Layer 2 of a small transformer language model trained on English Wikipedia (14 layers, counted from 0, width 128).
A neuron adds its activation times its output weights to the MLP's output. To switch it off is to set its activation to zero at one token and run the rest of the model.
A neuron's activation on a vector x is GELU(weights . x), where the dot is the dot product.

Input weights of the MLP neurons that the questions are about. A number n stands for (n - 500) times 0.0018.
n75: 484 453 431 497 642 541 448 590 513 336 526 457 544 435 835 422 551 676 592 547 449 439 447 541 330 537 558 497 479 762 715 430 299 614 593 648 520 411 464 432 629 609 370 595 562 517 363 661 483 410 691 381 328 300 629 464 387 503 553 279 500 430 334 397 633 500 422 620 434 590 423 493 294 424 452 605 457 503 521 478 442 537 851 535 469 541 497 614 720 510 371 416 571 366 688 447 476 500 479 532 592 443 530 641 348 457 596 590 441 625 611 289 551 636 577 457 585 565 628 424 345 513 373 421 390 559 391 601
n82: 321 398 519 523 439 616 619 709 572 411 396 471 574 503 456 503 555 519 482 500 334 642 340 416 548 468 487 635 564 727 519 412 568 375 598 477 494 533 354 466 450 432 414 450 547 647 478 529 328 454 584 487 575 494 566 290 428 421 441 503 599 449 537 488 745 459 512 620 356 374 491 475 484 717 539 398 587 627 467 401 540 288 485 591 604 608 534 307 574 457 537 247 631 446 707 662 439 664 480 500 673 409 459 690 534 385 409 560 422 371 223 600 481 623 558 538 590 516 364 416 531 546 598 513 664 580 327 561
n162: 440 421 581 602 677 570 503 592 625 889 543 443 385 472 680 383 595 570 210 514 445 425 412 496 519 687 528 471 714 380 652 493 524 397 445 415 507 387 557 515 504 462 730 490 449 521 555 528 490 500 244 591 80 529 531 412 507 559 463 281 397 459 520 609 469 429 513 487 666 613 358 635 592 572 458 446 557 624 525 438 648 469 272 588 535 511 393 380 472 585 566 552 351 638 497 329 382 375 629 697 575 671 623 453 371 493 510 538 493 587 506 288 465 367 427 419 577 685 527 604 510 576 336 615 561 557 414 514
n167: 207 493 480 241 372 326 531 418 439 558 507 614 430 500 439 446 472 480 712 524 421 523 527 630 555 672 364 409 500 655 438 486 563 489 435 489 540 581 453 372 379 612 373 291 618 528 462 658 524 479 497 427 463 740 534 527 549 630 567 378 311 401 587 462 371 585 659 520 372 589 533 466 232 456 640 503 547 438 493 766 526 309 394 575 655 475 423 528 427 642 308 400 766 609 500 649 624 486 481 651 507 612 603 389 417 443 486 339 497 587 497 353 742 776 338 463 590 559 426 598 588 490 565 483 585 413 637 632
n210: 559 781 606 557 509 491 346 607 470 595 309 432 456 408 530 508 359 500 508 279 634 398 551 306 686 452 465 366 400 593 383 675 386 460 410 642 716 787 416 559 652 539 667 712 631 374 187 703 844 904 487 303 462 524 436 692 571 548 564 705 576 431 567 424 250 547 308 425 602 388 475 657 27 534 378 468 609 375 464 646 455 414 440 602 363 389 571 487 548 353 587 578 448 555 763 408 542 776 401 735 731 573 216 542 442 605 526 556 581 547 492 410 595 389 533 215 710 636 433 428 530 454 371 368 176 513 492 374
n256: 353 571 560 596 438 477 583 271 570 529 466 458 542 704 635 519 622 522 601 435 640 666 462 397 339 359 388 411 623 430 442 471 454 533 500 493 551 414 314 308 298 362 500 608 849 588 597 240 443 690 510 391 596 552 433 535 444 528 656 633 302 494 393 410 434 302 525 487 525 426 428 232 378 388 564 563 551 581 355 543 519 555 579 457 361 503 412 397 585 306 450 454 464 500 416 356 588 411 589 454 436 544 323 573 291 339 458 494 589 493 500 663 529 455 609 609 456 648 497 487 478 469 407 443 513 427 458 363
n319: 519 359 407 420 487 493 410 617 574 434 613 527 336 613 435 522 774 564 599 451 763 544 684 594 469 473 477 497 214 620 536 461 616 507 529 574 677 755 430 420 490 507 684 445 490 579 546 470 461 557 350 430 516 661 328 358 282 449 539 521 422 539 602 631 497 484 506 373 403 627 443 642 468 386 596 443 395 428 268 522 531 451 482 404 383 591 627 601 655 459 352 536 487 490 670 399 411 424 476 616 507 580 591 564 380 455 332 369 429 475 566 483 385 578 651 506 315 556 695 327 407 355 406 384 474 666 315 457
n335: 510 438 544 626 559 479 481 442 503 599 559 503 398 479 707 483 552 606 695 431 710 435 409 482 288 709 612 671 507 523 400 537 545 684 432 317 614 644 333 496 568 371 490 564 534 359 524 747 540 630 713 483 564 714 439 463 584 350 339 670 365 282 470 567 559 581 490 593 547 527 490 736 195 429 464 604 420 414 443 678 487 350 404 588 525 320 613 708 590 624 467 448 497 587 538 493 410 372 400 510 384 449 323 463 418 410 493 442 578 425 444 299 638 300 559 490 520 372 283 517 661 616 524 581 459 360 449 497
n339: 331 432 326 598 493 601 617 266 353 500 572 309 712 406 581 580 366 375 584 414 418 459 451 624 430 605 504 507 444 580 525 422 464 356 814 500 311 613 476 364 563 569 614 395 517 464 479 489 658 515 493 438 286 460 405 570 391 528 601 235 400 560 749 503 363 539 569 228 444 603 596 591 616 352 584 474 194 468 556 476 779 443 593 493 558 537 676 595 389 533 448 547 600 534 500 371 584 402 510 534 543 763 812 685 493 483 454 578 549 363 454 478 450 493 459 482 271 782 375 538 465 586 511 388 532 486 609 507
n381: 622 458 525 503 471 415 317 645 637 439 484 479 776 595 343 648 622 503 371 649 707 426 379 563 412 527 461 463 354 427 510 529 291 433 641 606 500 569 440 548 409 513 390 481 402 315 757 659 414 424 589 487 513 573 474 366 457 370 446 403 410 625 353 536 628 385 413 581 548 522 509 440 430 321 589 524 497 513 530 543 395 551 657 325 579 510 450 364 386 557 684 402 415 657 448 411 392 588 524 466 553 691 423 557 407 263 653 355 668 691 364 541 568 404 546 471 381 536 516 649 541 547 641 449 391 425 401 568

Output weights of the MLP neurons that the questions are about. A number n stands for (n - 500) times 0.0017.
n75: 601 500 427 284 516 796 424 369 372 140 658 420 610 453 583 642 377 621 715 343 428 603 338 589 303 322 564 500 473 156 571 459 601 515 374 530 470 374 574 235 504 361 456 641 476 717 654 608 530 395 555 484 500 581 544 419 328 621 357 304 489 483 573 226 475 248 480 504 362 358 480 621 419 496 312 500 585 469 756 492 385 467 600 504 434 416 489 327 658 343 434 376 260 685 598 457 189 475 667 605 700 545 493 658 266 439 601 749 496 471 467 571 616 456 641 807 781 551 496 229 469 537 359 289 418 481 562 672
n82: 553 345 458 352 384 316 654 245 540 555 461 410 435 347 213 545 477 307 611 753 565 410 500 435 695 586 566 767 659 297 612 489 629 462 482 615 194 307 334 676 704 831 603 272 434 483 497 428 456 345 580 363 507 368 389 584 382 391 342 449 460 598 540 453 484 300 424 520 421 605 422 496 496 539 617 523 593 591 747 320 362 639 559 475 433 661 365 496 820 596 514 650 576 504 400 461 625 652 446 564 408 470 490 490 519 319 615 500 531 608 571 525 457 396 515 450 531 642 586 553 559 507 539 462 446 284 548 417
n162: 238 483 512 589 728 304 387 612 521 510 516 521 316 317 414 528 609 408 508 579 554 359 328 386 324 580 743 641 484 590 523 704 465 650 407 474 185 354 552 605 484 608 692 537 30 480 538 507 893 516 496 561 492 345 188 584 558 700 414 430 538 391 676 708 549 575 450 539 288 616 455 622 416 519 240 244 418 392 403 346 706 306 484 521 508 500 415 361 169 711 734 500 500 611 686 468 500 619 580 593 351 308 458 608 578 423 585 689 336 675 709 397 326 484 629 609 597 676 504 539 460 484 571 281 361 416 363 539
n167: 302 528 221 580 699 569 655 492 609 515 465 574 585 458 415 616 533 465 485 720 418 544 538 500 440 478 563 509 810 370 339 600 644 336 560 691 430 332 266 509 519 428 207 673 524 511 461 415 577 336 545 725 599 757 481 647 537 531 469 577 569 303 476 697 543 373 472 208 263 549 573 221 372 511 386 321 577 164 592 670 600 752 515 421 356 411 577 300 371 330 454 371 470 375 312 485 614 624 408 493 376 540 417 373 353 572 683 574 680 665 343 446 601 341 483 809 259 550 481 533 605 551 415 500 529 560 517 537
n210: 535 843 581 402 488 478 349 457 380 307 559 416 390 567 472 412 407 621 519 211 684 330 546 403 500 418 372 451 653 151 607 340 314 588 704 322 822 489 459 624 528 465 606 460 719 546 291 590 579 609 614 449 461 540 417 504 586 374 437 425 585 571 654 419 318 450 226 381 630 429 508 845 455 504 538 415 859 612 239 425 576 454 458 460 800 641 563 327 722 597 231 639 500 500 443 219 755 492 598 421 335 525 386 399 521 417 485 491 436 389 290 484 408 607 363 473 504 784 547 673 363 466 435 542 325 454 310 525
n256: 453 500 477 764 508 440 603 308 435 474 380 577 466 512 468 450 633 480 582 384 751 408 371 496 473 435 284 393 524 505 217 616 560 392 409 410 449 372 291 388 404 531 304 597 906 589 318 187 356 394 594 532 524 516 673 254 643 754 440 447 604 606 398 337 235 434 630 436 441 327 341 607 291 482 382 431 623 516 565 483 534 416 823 651 222 604 534 858 405 461 323 567 670 571 417 429 264 264 379 345 504 483 519 431 263 628 599 554 777 567 604 436 439 480 483 583 478 539 424 367 488 466 252 543 368 359 585 458
n319: 560 546 405 370 397 477 457 372 471 563 472 352 461 265 365 540 666 649 512 159 620 632 408 448 540 589 694 432 528 439 472 547 426 421 508 675 579 559 486 213 250 663 332 388 492 563 474 444 469 801 470 612 572 375 222 567 662 315 398 376 713 422 554 492 556 280 521 350 466 414 463 581 171 474 832 759 237 428 319 530 448 509 441 334 335 551 385 747 421 395 556 640 701 458 559 319 482 433 302 446 417 972 447 481 608 648 496 500 447 432 407 863 595 431 827 472 408 496 675 500 457 519 288 526 415 595 272 375
n335: 413 388 331 707 366 554 471 616 459 291 696 438 403 561 415 563 228 369 602 598 500 479 411 417 388 441 610 405 185 535 469 553 565 451 500 380 609 523 567 633 357 583 270 655 559 546 585 457 574 503 525 567 433 368 575 395 407 346 493 652 525 608 462 479 453 497 500 369 661 507 365 403 936 608 561 643 458 599 438 393 485 436 431 500 581 546 334 446 463 482 543 430 680 585 363 527 582 482 573 458 518 461 538 435 590 601 307 500 147 412 500 758 466 666 654 516 380 536 395 554 487 381 531 333 567 699 303 302
n339: 386 538 319 605 474 302 392 525 629 701 569 570 427 384 401 514 356 318 412 656 463 477 482 465 330 513 394 330 259 660 349 606 492 409 414 453 449 507 492 655 650 734 589 326 257 626 520 364 514 672 639 478 379 641 599 507 548 554 471 275 204 604 392 430 460 496 622 301 388 657 446 453 525 361 619 378 752 560 476 565 609 626 521 618 613 545 613 388 516 508 647 724 672 375 763 647 643 285 346 497 636 375 730 510 754 456 483 520 693 564 648 347 526 464 429 559 414 543 522 317 430 448 367 628 548 482 476 357
n381: 497 413 385 548 459 380 446 375 572 376 422 384 309 546 584 240 493 503 503 570 623 490 479 500 555 410 436 302 549 385 745 636 367 365 535 323 413 455 366 483 409 482 576 389 308 611 512 483 317 623 305 328 561 433 406 366 559 489 516 512 381 434 548 380 391 440 183 494 668 523 553 518 412 480 566 493 462 512 453 650 300 680 358 557 600 488 617 367 594 480 509 622 665 542 346 558 554 642 503 645 381 545 497 585 602 565 488 402 456 529 571 544 409 431 517 431 202 597 422 606 380 627 526 430 603 427 469 487

Each question names a token from some text and the token that comes next. It shows the vector x that enters the MLP there. A number n stands for (n - 500) times 0.011.

Then comes g, the gradient of the next token's log-probability with respect to the MLP's output, scaled to length 1. A neuron's effect is roughly proportional to its activation times (output weights . g). A number n stands for (n - 500) times 0.00075.

"ik", then "er |"
x: 441 427 524 573 552 528 486 559 529 305 445 339 484 501 430 497 383 473 467 916 437 443 506 526 465 486 446 393 434 514 459 380 580 502 495 509 427 412 675 447 439 527 258 513 489 503 506 625 472 546 592 495 551 511 427 650 571 195 493 519 419 471 686 559 458 455 468 470 509 478 467 638 619 557 448 644 519 511 504 545 414 544 493 543 494 477 445 426 381 676 577 465 586 613 416 451 394 551 654 595 546 471 557 501 546 750 442 525 401 440 420 682 349 490 518 661 613 538 484 507 629 314 515 514 488 477 670 498
g: 778 438 294 359 281 463 410 478 563 564 513 413 474 494 443 539 501 484 508 463 457 424 509 557 500 755 319 645 307 291 431 645 792 478 573 585 463 451 476 561 551 328 385 584 374 503 658 487 572 400 398 579 534 291 293 479 578 490 458 432 582 491 682 691 598 651 303 599 409 673 517 500 358 403 275 401 518 457 614 355 464 346 350 638 293 699 495 344 577 426 557 341 502 521 361 402 488 401 458 516 373 647 396 432 214 355 668 611 607 657 438 510 495 624 599 465 531 456 669 450 537 334 315 658 501 506 652 490
Switching off which neuron hurts the next token most? n82

"|  |", then " C"
x: 546 437 536 489 540 419 571 443 582 360 389 448 495 482 526 465 344 426 524 588 423 342 536 628 496 400 328 561 472 398 481 423 506 486 446 506 561 484 684 346 479 469 424 538 534 461 467 485 514 546 487 457 477 458 509 549 558 206 500 447 482 437 483 471 491 478 508 542 602 531 473 663 558 574 351 473 832 486 404 517 444 554 470 489 517 525 478 432 492 560 464 444 454 657 573 476 362 543 580 454 444 529 515 441 594 764 544 581 354 391 442 327 526 553 552 503 681 434 373 405 430 536 502 466 562 489 486 428
g: 516 594 509 664 414 477 453 262 305 336 325 427 513 600 466 680 621 312 372 737 689 571 394 576 603 436 514 624 498 561 461 534 672 609 349 420 551 497 551 380 583 541 612 474 392 553 507 597 409 469 740 519 442 464 469 588 655 565 602 541 257 346 516 320 461 395 303 404 597 594 648 503 463 356 412 564 425 734 638 617 517 446 314 666 669 452 622 426 387 628 518 325 525 463 525 670 502 377 349 332 424 534 733 460 530 492 483 766 262 443 674 475 366 365 558 428 635 634 498 548 436 449 340 224 521 516 643 501
Switching off which neuron hurts the next token most? n162

"eth", then " Hen"
x: 600 418 581 588 546 501 659 562 465 330 464 510 565 482 475 559 311 404 541 740 471 293 420 597 555 471 462 524 464 449 460 365 533 455 399 567 498 534 754 439 511 568 480 547 538 532 565 547 532 518 602 473 512 473 455 620 525 309 549 428 432 500 516 513 395 637 449 456 510 531 427 670 650 449 435 465 581 461 435 568 410 391 525 477 405 425 450 511 454 660 493 381 647 553 524 366 415 361 653 437 483 440 495 488 470 688 462 491 473 482 568 578 498 532 452 672 482 481 479 544 507 423 492 506 435 374 711 474
g: 698 468 595 388 534 695 676 401 606 427 708 536 518 483 812 512 611 434 412 375 606 285 588 465 546 453 393 316 568 472 627 655 705 528 474 601 445 537 654 674 388 444 412 681 434 382 238 545 433 631 627 433 339 305 516 557 447 363 323 589 430 470 459 539 652 616 579 545 429 541 753 557 317 762 273 491 661 572 645 367 492 628 391 441 431 398 354 619 317 490 540 387 219 649 583 484 467 506 485 568 480 559 302 496 415 391 463 420 464 578 528 436 332 434 675 461 407 467 378 374 443 564 411 397 509 465 437 318
Which neuron, switched off, raises the next token's probability most? n339

" |", then "\n"
x: 481 535 541 609 515 437 524 516 523 255 386 492 441 522 484 505 381 504 474 508 490 370 539 475 458 429 336 522 490 287 294 469 523 461 452 469 509 484 682 433 472 569 488 474 516 453 455 543 557 473 539 483 526 552 496 667 490 146 519 477 496 448 515 518 479 557 490 547 439 420 507 605 457 567 483 541 861 436 375 548 376 550 454 490 482 540 513 483 406 526 496 503 440 634 533 463 464 502 634 520 468 398 510 496 481 674 487 557 427 455 530 495 324 497 448 476 564 468 447 427 548 507 438 538 543 485 709 433
g: 403 616 594 368 496 468 565 791 508 519 427 434 481 462 607 611 491 542 289 578 594 511 504 655 524 682 418 518 523 620 300 543 582 425 426 385 352 560 391 536 478 520 578 449 533 434 498 575 582 260 488 354 553 519 557 583 495 368 477 603 646 455 577 577 442 409 430 592 287 514 534 504 537 501 651 671 414 441 460 384 359 448 454 468 177 423 310 658 212 399 380 412 492 673 507 832 518 454 549 569 378 490 567 678 451 629 526 333 709 440 619 581 243 547 289 727 625 483 687 539 262 397 308 424 573 536 668 662
Which neuron, switched off, raises the next token's probability most? n210

"-in", then "-l"
x: 489 384 512 771 559 439 536 448 470 268 409 500 427 464 492 493 349 492 573 654 596 488 298 495 413 465 412 443 463 417 374 463 541 419 444 534 408 403 708 359 471 484 390 471 523 523 492 480 525 417 622 467 475 449 461 655 468 324 508 475 506 519 459 486 485 512 520 434 466 502 546 625 537 403 489 499 718 489 520 543 404 493 549 472 513 507 492 488 424 611 497 501 445 561 469 370 546 472 493 428 495 453 448 592 505 881 453 523 356 433 533 497 450 495 472 513 526 541 448 411 565 484 430 510 520 524 528 412
g: 325 514 342 673 482 388 543 623 521 715 307 680 361 394 546 183 340 239 489 494 509 584 411 557 488 482 568 276 577 562 663 669 488 567 433 502 477 399 537 497 525 708 451 304 483 620 794 565 480 419 505 487 485 499 651 362 585 357 622 511 576 580 698 465 419 537 391 415 527 267 399 629 425 477 667 489 399 670 408 633 431 346 527 452 615 457 493 410 650 457 502 604 406 439 615 565 830 430 448 451 403 643 537 472 356 396 264 375 622 644 470 416 543 269 537 403 478 518 613 439 311 518 248 458 464 484 611 495
Switching off which neuron hurts the next token most? n339

"ik", then " Bel"
x: 443 441 508 574 552 524 477 540 546 321 426 353 491 490 427 486 412 479 468 887 410 444 485 537 486 494 453 372 429 542 448 387 582 495 477 513 445 425 650 437 426 520 274 514 490 495 531 615 469 551 603 499 572 512 432 643 575 165 515 551 428 473 663 568 450 471 446 482 498 499 472 635 607 573 432 662 528 518 504 555 415 547 506 533 495 469 453 417 368 691 578 485 579 633 418 428 397 562 647 568 552 467 543 505 528 767 437 531 422 455 455 663 322 484 516 674 592 495 515 506 658 342 524 504 483 472 658 485
g: 405 554 331 445 505 545 577 433 485 572 370 392 447 340 390 620 451 365 449 481 569 451 614 492 359 553 640 671 732 547 609 634 375 404 659 510 410 488 694 584 480 455 673 409 552 515 436 579 325 560 601 495 385 411 414 343 676 727 474 648 651 367 514 414 570 432 641 597 369 515 450 575 517 616 829 393 536 558 530 365 546 643 578 448 741 501 425 365 526 561 629 701 573 528 572 434 521 544 474 561 474 598 431 421 684 393 259 585 398 447 655 711 548 353 551 735 575 849 492 562 386 749 621 386 574 493 739 611
Switching off which neuron hurts the next token most? n381

"ult", then " t"
x: 669 421 582 516 508 415 560 506 559 364 501 490 519 501 568 503 377 413 503 714 462 337 444 510 493 455 378 462 506 431 452 467 624 363 461 533 409 433 561 374 359 557 199 523 598 521 527 521 543 465 489 506 451 460 496 460 582 194 561 452 569 454 480 436 424 579 473 525 566 563 516 513 696 517 369 632 625 458 382 557 402 493 501 467 516 452 577 476 471 683 458 396 421 552 537 545 310 554 594 426 451 463 479 501 574 760 500 523 418 424 504 649 524 485 449 619 683 532 419 451 479 445 569 416 460 496 601 382
g: 585 510 480 654 447 487 545 390 592 468 650 430 479 624 481 470 516 286 507 545 446 464 539 599 443 243 492 625 354 537 504 464 518 542 411 641 496 478 734 699 683 339 522 432 549 463 533 319 433 483 564 668 548 461 547 386 271 539 607 476 532 599 602 481 533 681 339 594 552 654 255 419 368 558 529 535 752 532 540 726 549 414 628 593 462 635 314 545 465 406 544 590 635 287 343 665 502 620 794 343 577 596 649 507 311 636 482 688 512 511 463 552 276 556 547 342 644 574 652 811 548 368 347 498 397 395 516 734
Switching off which neuron hurts the next token most? n82

" N", then "ever"
x: 456 481 481 571 621 496 601 536 607 233 432 436 510 506 516 445 408 459 542 708 365 490 480 543 504 500 377 423 498 351 391 470 649 419 387 549 483 478 770 282 485 456 224 435 516 489 509 487 557 499 602 480 517 599 486 611 558 262 521 463 448 457 558 602 487 593 436 527 572 506 527 471 650 490 424 439 610 441 466 507 393 529 480 460 535 448 473 498 348 672 472 622 489 614 460 420 547 552 543 415 552 421 458 508 424 609 538 519 496 530 626 435 384 500 469 590 602 277 479 498 574 464 529 467 515 477 772 449
g: 335 693 441 646 443 596 426 421 638 554 642 579 589 658 377 542 625 371 457 209 531 521 336 508 443 382 425 464 599 594 619 616 569 515 485 526 344 520 558 607 509 549 331 548 522 555 298 444 193 347 556 483 439 333 453 564 450 465 325 822 565 300 423 551 566 563 302 625 488 413 385 479 383 323 532 147 505 608 576 522 572 494 447 480 574 519 599 379 277 541 537 290 331 569 475 827 484 463 456 582 404 506 461 332 458 562 660 411 511 505 235 457 670 379 442 479 507 438 483 255 565 513 428 403 601 427 424 392
Switching off which neuron hurts the next token most? n167

"art", then " Gu"
x: 546 433 572 566 567 498 537 413 486 288 525 381 454 430 463 488 271 486 549 687 578 457 421 526 480 418 443 443 470 406 372 416 567 419 582 583 428 423 567 385 469 588 283 489 537 490 537 510 553 479 527 531 562 500 532 641 452 190 573 533 552 511 561 530 492 518 535 544 450 506 615 644 667 509 471 595 548 519 433 550 409 478 510 475 460 401 536 484 440 740 510 427 433 570 455 364 455 481 574 539 602 357 476 571 522 791 491 532 426 461 553 608 436 482 392 582 607 547 410 462 487 448 521 468 437 496 651 330
g: 564 356 603 563 300 428 428 417 552 499 520 377 409 204 811 461 564 305 471 345 705 617 481 538 520 492 552 605 479 562 502 635 471 402 233 570 365 579 579 585 565 516 487 502 364 325 390 538 498 424 696 410 289 421 613 643 648 499 642 587 385 481 342 440 576 265 720 389 434 539 610 620 497 545 533 512 718 463 504 523 550 657 353 527 491 428 264 487 558 583 352 499 512 333 344 571 451 362 580 396 477 533 551 777 450 473 513 602 268 731 435 475 322 449 460 449 424 607 639 570 379 442 584 834 395 568 550 528
Switching off which neuron hurts the next token most? n339

"ertain", then "."
x: 596 481 509 582 555 601 559 454 493 355 379 368 493 504 494 500 470 552 532 703 474 410 460 556 542 517 377 407 454 404 382 429 512 398 516 561 462 437 607 293 420 525 350 550 545 422 557 515 539 466 573 485 480 449 515 621 545 487 499 477 509 498 503 528 521 532 474 496 491 575 548 533 408 493 428 569 745 469 506 508 470 487 568 427 483 447 504 488 444 682 572 368 402 592 516 498 478 506 716 485 459 493 457 475 579 749 505 532 213 459 621 505 365 545 472 638 736 593 485 421 607 500 415 487 530 523 708 456
g: 549 453 370 219 453 448 411 669 365 294 646 362 476 706 512 593 466 361 459 534 154 542 611 612 435 362 466 560 607 449 452 431 475 677 391 434 320 511 661 687 540 364 520 557 650 409 543 719 476 537 429 555 339 439 462 495 380 585 559 418 621 584 394 428 571 612 469 676 568 601 239 555 353 329 294 530 564 356 555 589 513 626 583 449 468 625 533 540 573 543 270 378 728 468 466 492 476 509 558 450 675 717 336 502 616 569 470 365 643 334 539 376 535 391 309 509 473 341 384 512 494 437 706 589 435 361 236 362
Switching off which neuron hurts the next token most? n75

", with", then " his"
x: 608 410 532 657 496 484 598 550 528 258 547 552 477 498 533 532 456 466 528 648 492 416 466 534 548 408 407 379 478 363 403 374 516 466 416 570 503 424 615 312 484 545 441 516 534 541 492 501 561 531 603 434 622 530 480 624 512 306 561 533 498 421 515 448 515 534 453 461 532 529 483 479 474 588 390 388 826 445 465 477 558 439 467 458 542 473 539 536 468 607 456 488 394 637 551 458 413 466 588 505 490 453 502 572 533 643 522 624 291 466 667 468 526 485 544 529 720 344 487 495 460 507 408 434 528 510 581 501
g: 589 536 576 369 584 421 527 503 343 677 428 498 506 730 633 475 503 493 369 525 343 470 264 480 434 413 479 464 494 567 602 349 458 480 402 409 338 442 357 581 479 306 414 553 602 689 467 655 633 436 438 481 252 520 448 599 341 552 634 399 585 401 578 343 629 705 554 481 352 251 573 329 639 503 498 371 407 535 367 547 378 451 585 689 623 682 461 586 499 506 443 415 355 869 477 235 329 446 558 522 623 524 625 267 494 625 454 447 517 641 482 592 721 361 446 682 752 444 453 303 582 601 404 547 398 503 364 434
Which neuron, switched off, raises the next token's probability most? n210

" | ", then "0"
x: 599 475 511 508 515 361 545 529 626 380 498 469 488 552 440 457 385 490 588 494 375 368 518 416 464 586 374 402 470 307 381 421 526 405 450 475 531 560 683 415 523 560 405 460 567 486 436 537 560 556 602 485 588 549 461 615 482 267 465 526 523 466 567 477 574 494 549 510 496 474 545 604 542 527 418 479 789 401 372 497 396 467 523 519 419 461 522 457 363 526 518 545 496 676 516 430 405 557 593 460 563 326 470 483 550 601 526 597 422 428 664 586 376 547 506 494 547 389 416 440 579 456 515 460 516 471 661 432
g: 433 552 499 491 587 774 378 372 300 523 590 688 612 498 529 464 498 410 308 583 432 366 475 662 392 473 690 724 664 366 470 557 376 696 506 351 592 630 635 410 510 399 520 449 597 500 583 647 607 468 560 641 587 411 375 361 509 518 462 579 396 359 422 631 596 651 415 611 571 648 546 670 293 340 804 710 546 477 635 580 584 748 560 414 399 444 599 378 512 536 402 525 295 468 508 552 451 514 539 537 580 538 485 503 439 409 511 575 346 469 635 566 302 602 310 692 357 485 666 777 580 586 263 594 448 583 279 532
Switching off which neuron hurts the next token most? n210

"24", then ","
x: 496 294 417 584 571 513 647 478 446 363 452 438 505 559 449 490 388 475 480 590 497 396 507 507 450 426 437 459 455 354 440 454 606 406 449 479 396 460 654 400 454 493 233 519 538 475 499 538 519 604 549 462 504 438 588 678 449 209 497 541 536 451 552 525 609 557 509 499 481 522 465 764 489 515 497 647 700 385 437 470 477 555 474 466 475 504 476 518 448 633 557 578 478 526 532 393 375 366 604 399 530 409 473 499 434 694 528 510 273 502 593 503 347 536 404 504 581 453 505 562 509 453 544 496 427 364 490 485
g: 405 414 378 142 476 608 324 737 340 572 540 576 384 623 417 568 435 171 400 465 421 513 488 446 561 596 593 356 453 565 597 739 326 309 647 430 438 604 631 390 340 448 319 579 490 607 457 416 466 256 511 552 692 479 665 542 604 550 580 354 684 618 417 546 543 429 561 292 800 653 489 562 578 491 546 525 597 522 401 520 528 545 588 310 441 601 450 342 612 533 590 554 553 348 611 664 428 600 447 558 427 611 403 309 521 515 353 519 448 539 788 638 331 411 515 572 624 654 568 443 387 547 696 542 491 468 467 539
Switching off which neuron hurts the next token most? n335

" such as", then ":"
x: 511 390 487 702 544 516 614 543 519 271 457 585 476 543 527 508 461 419 505 549 457 426 434 503 452 356 424 451 440 451 419 424 535 468 445 533 455 362 542 443 509 546 583 534 529 527 462 533 510 488 637 459 499 496 472 644 495 387 505 501 550 427 455 462 469 575 402 412 516 561 455 531 370 530 380 447 923 462 403 542 559 503 443 446 535 522 454 520 521 572 497 532 461 620 535 512 417 521 644 488 515 436 483 551 587 689 466 590 265 541 530 390 351 525 548 512 626 441 438 499 573 520 441 515 543 508 566 485
g: 371 245 662 387 594 522 453 630 509 509 581 409 548 928 531 678 614 613 501 581 280 441 476 494 355 481 517 551 516 609 466 329 435 390 581 462 405 402 334 422 469 556 438 533 447 568 665 608 705 342 473 573 611 597 531 387 541 577 397 351 544 539 295 516 573 385 365 552 257 559 317 550 329 261 395 651 578 379 417 687 728 583 561 480 535 525 479 444 741 717 621 720 608 617 457 575 341 429 552 377 578 422 476 572 465 558 257 661 450 410 656 650 368 477 539 573 540 598 420 637 475 403 509 445 492 671 544 410
Switching off which neuron hurts the next token most? n75

" | ", then "7"
x: 624 436 524 512 517 387 568 530 629 402 527 408 478 568 434 465 326 488 559 498 397 390 511 432 477 627 403 445 466 332 391 418 484 396 461 460 494 549 682 424 510 538 406 445 542 475 416 504 529 592 581 487 576 548 436 607 480 267 465 495 499 515 619 484 556 504 539 516 488 477 551 631 523 536 443 464 825 412 399 507 405 468 501 520 435 459 508 455 366 464 531 521 480 726 499 468 406 549 584 489 564 348 478 469 601 605 526 600 436 433 623 571 427 553 489 528 530 347 408 414 581 444 504 479 519 477 678 442
g: 614 487 401 531 638 493 505 512 540 505 227 372 558 530 528 445 529 191 543 428 376 646 454 452 354 617 289 647 366 532 427 350 587 566 381 494 467 352 313 426 673 501 535 606 348 514 595 446 547 636 314 655 507 349 547 495 376 455 438 343 615 432 466 342 328 593 240 572 391 517 453 420 616 295 482 467 533 318 477 630 492 412 679 535 439 551 489 549 590 671 593 272 601 554 519 211 544 438 404 382 750 425 600 610 530 440 398 586 217 602 609 434 511 492 409 313 382 469 377 441 587 346 564 240 489 372 388 307
Which neuron, switched off, raises the next token's probability most? n210

" t", then "as"
x: 527 448 546 618 516 468 602 463 630 319 387 577 468 508 594 480 334 521 599 574 505 412 478 523 534 454 413 326 476 282 331 363 470 535 425 520 505 462 578 286 421 548 287 466 475 561 540 419 494 489 537 453 523 541 534 581 486 295 497 524 520 499 478 428 505 556 456 470 506 477 489 606 673 508 339 561 645 521 400 490 401 451 499 506 456 451 624 534 393 526 486 511 394 507 509 402 471 515 569 420 548 517 437 519 532 665 492 431 486 365 584 428 378 483 458 614 454 394 448 485 446 456 450 535 493 367 770 433
g: 442 493 606 495 561 533 422 321 505 634 501 393 595 513 553 402 563 443 537 451 414 409 687 413 457 445 587 494 517 450 596 72 643 565 418 535 624 375 380 473 491 492 623 348 532 753 517 363 509 381 490 450 466 506 632 630 555 617 529 462 465 409 522 365 613 405 709 557 478 445 350 517 279 411 762 362 557 273 471 459 278 500 604 416 517 309 500 651 571 552 420 392 461 539 487 461 661 260 321 258 483 324 370 617 246 467 363 781 516 668 684 371 467 452 514 317 605 501 596 468 276 512 422 460 529 493 619 334
Switching off which neuron hurts the next token most? n256

":", then " J"
x: 524 487 467 653 500 499 667 538 568 289 404 507 502 535 430 518 354 539 605 592 555 463 497 407 512 415 473 452 458 250 410 448 551 447 493 527 477 448 664 398 403 569 458 528 430 451 499 408 481 419 664 478 546 499 436 647 541 285 479 557 531 505 530 525 442 577 437 476 427 484 515 652 507 531 515 526 895 476 433 476 515 467 446 482 479 444 438 516 454 479 472 425 533 599 632 519 367 513 584 546 514 459 417 540 485 631 514 536 450 503 559 471 409 553 492 509 590 493 499 513 501 594 478 455 518 399 599 341
g: 563 317 663 599 720 568 704 406 712 584 563 320 331 440 505 483 428 725 737 585 581 539 546 393 583 429 633 365 414 407 663 489 522 479 630 604 652 502 445 519 521 461 442 635 521 266 492 471 528 531 482 537 316 550 691 468 624 427 602 422 479 567 509 559 554 672 455 453 736 690 442 510 412 636 362 343 544 651 513 449 687 453 467 536 734 549 490 648 807 536 406 649 422 481 369 248 402 530 450 351 456 568 406 486 517 614 575 434 500 515 647 180 686 682 655 554 490 519 459 554 524 642 266 625 396 398 433 388
Switching off which neuron hurts the next token most? n210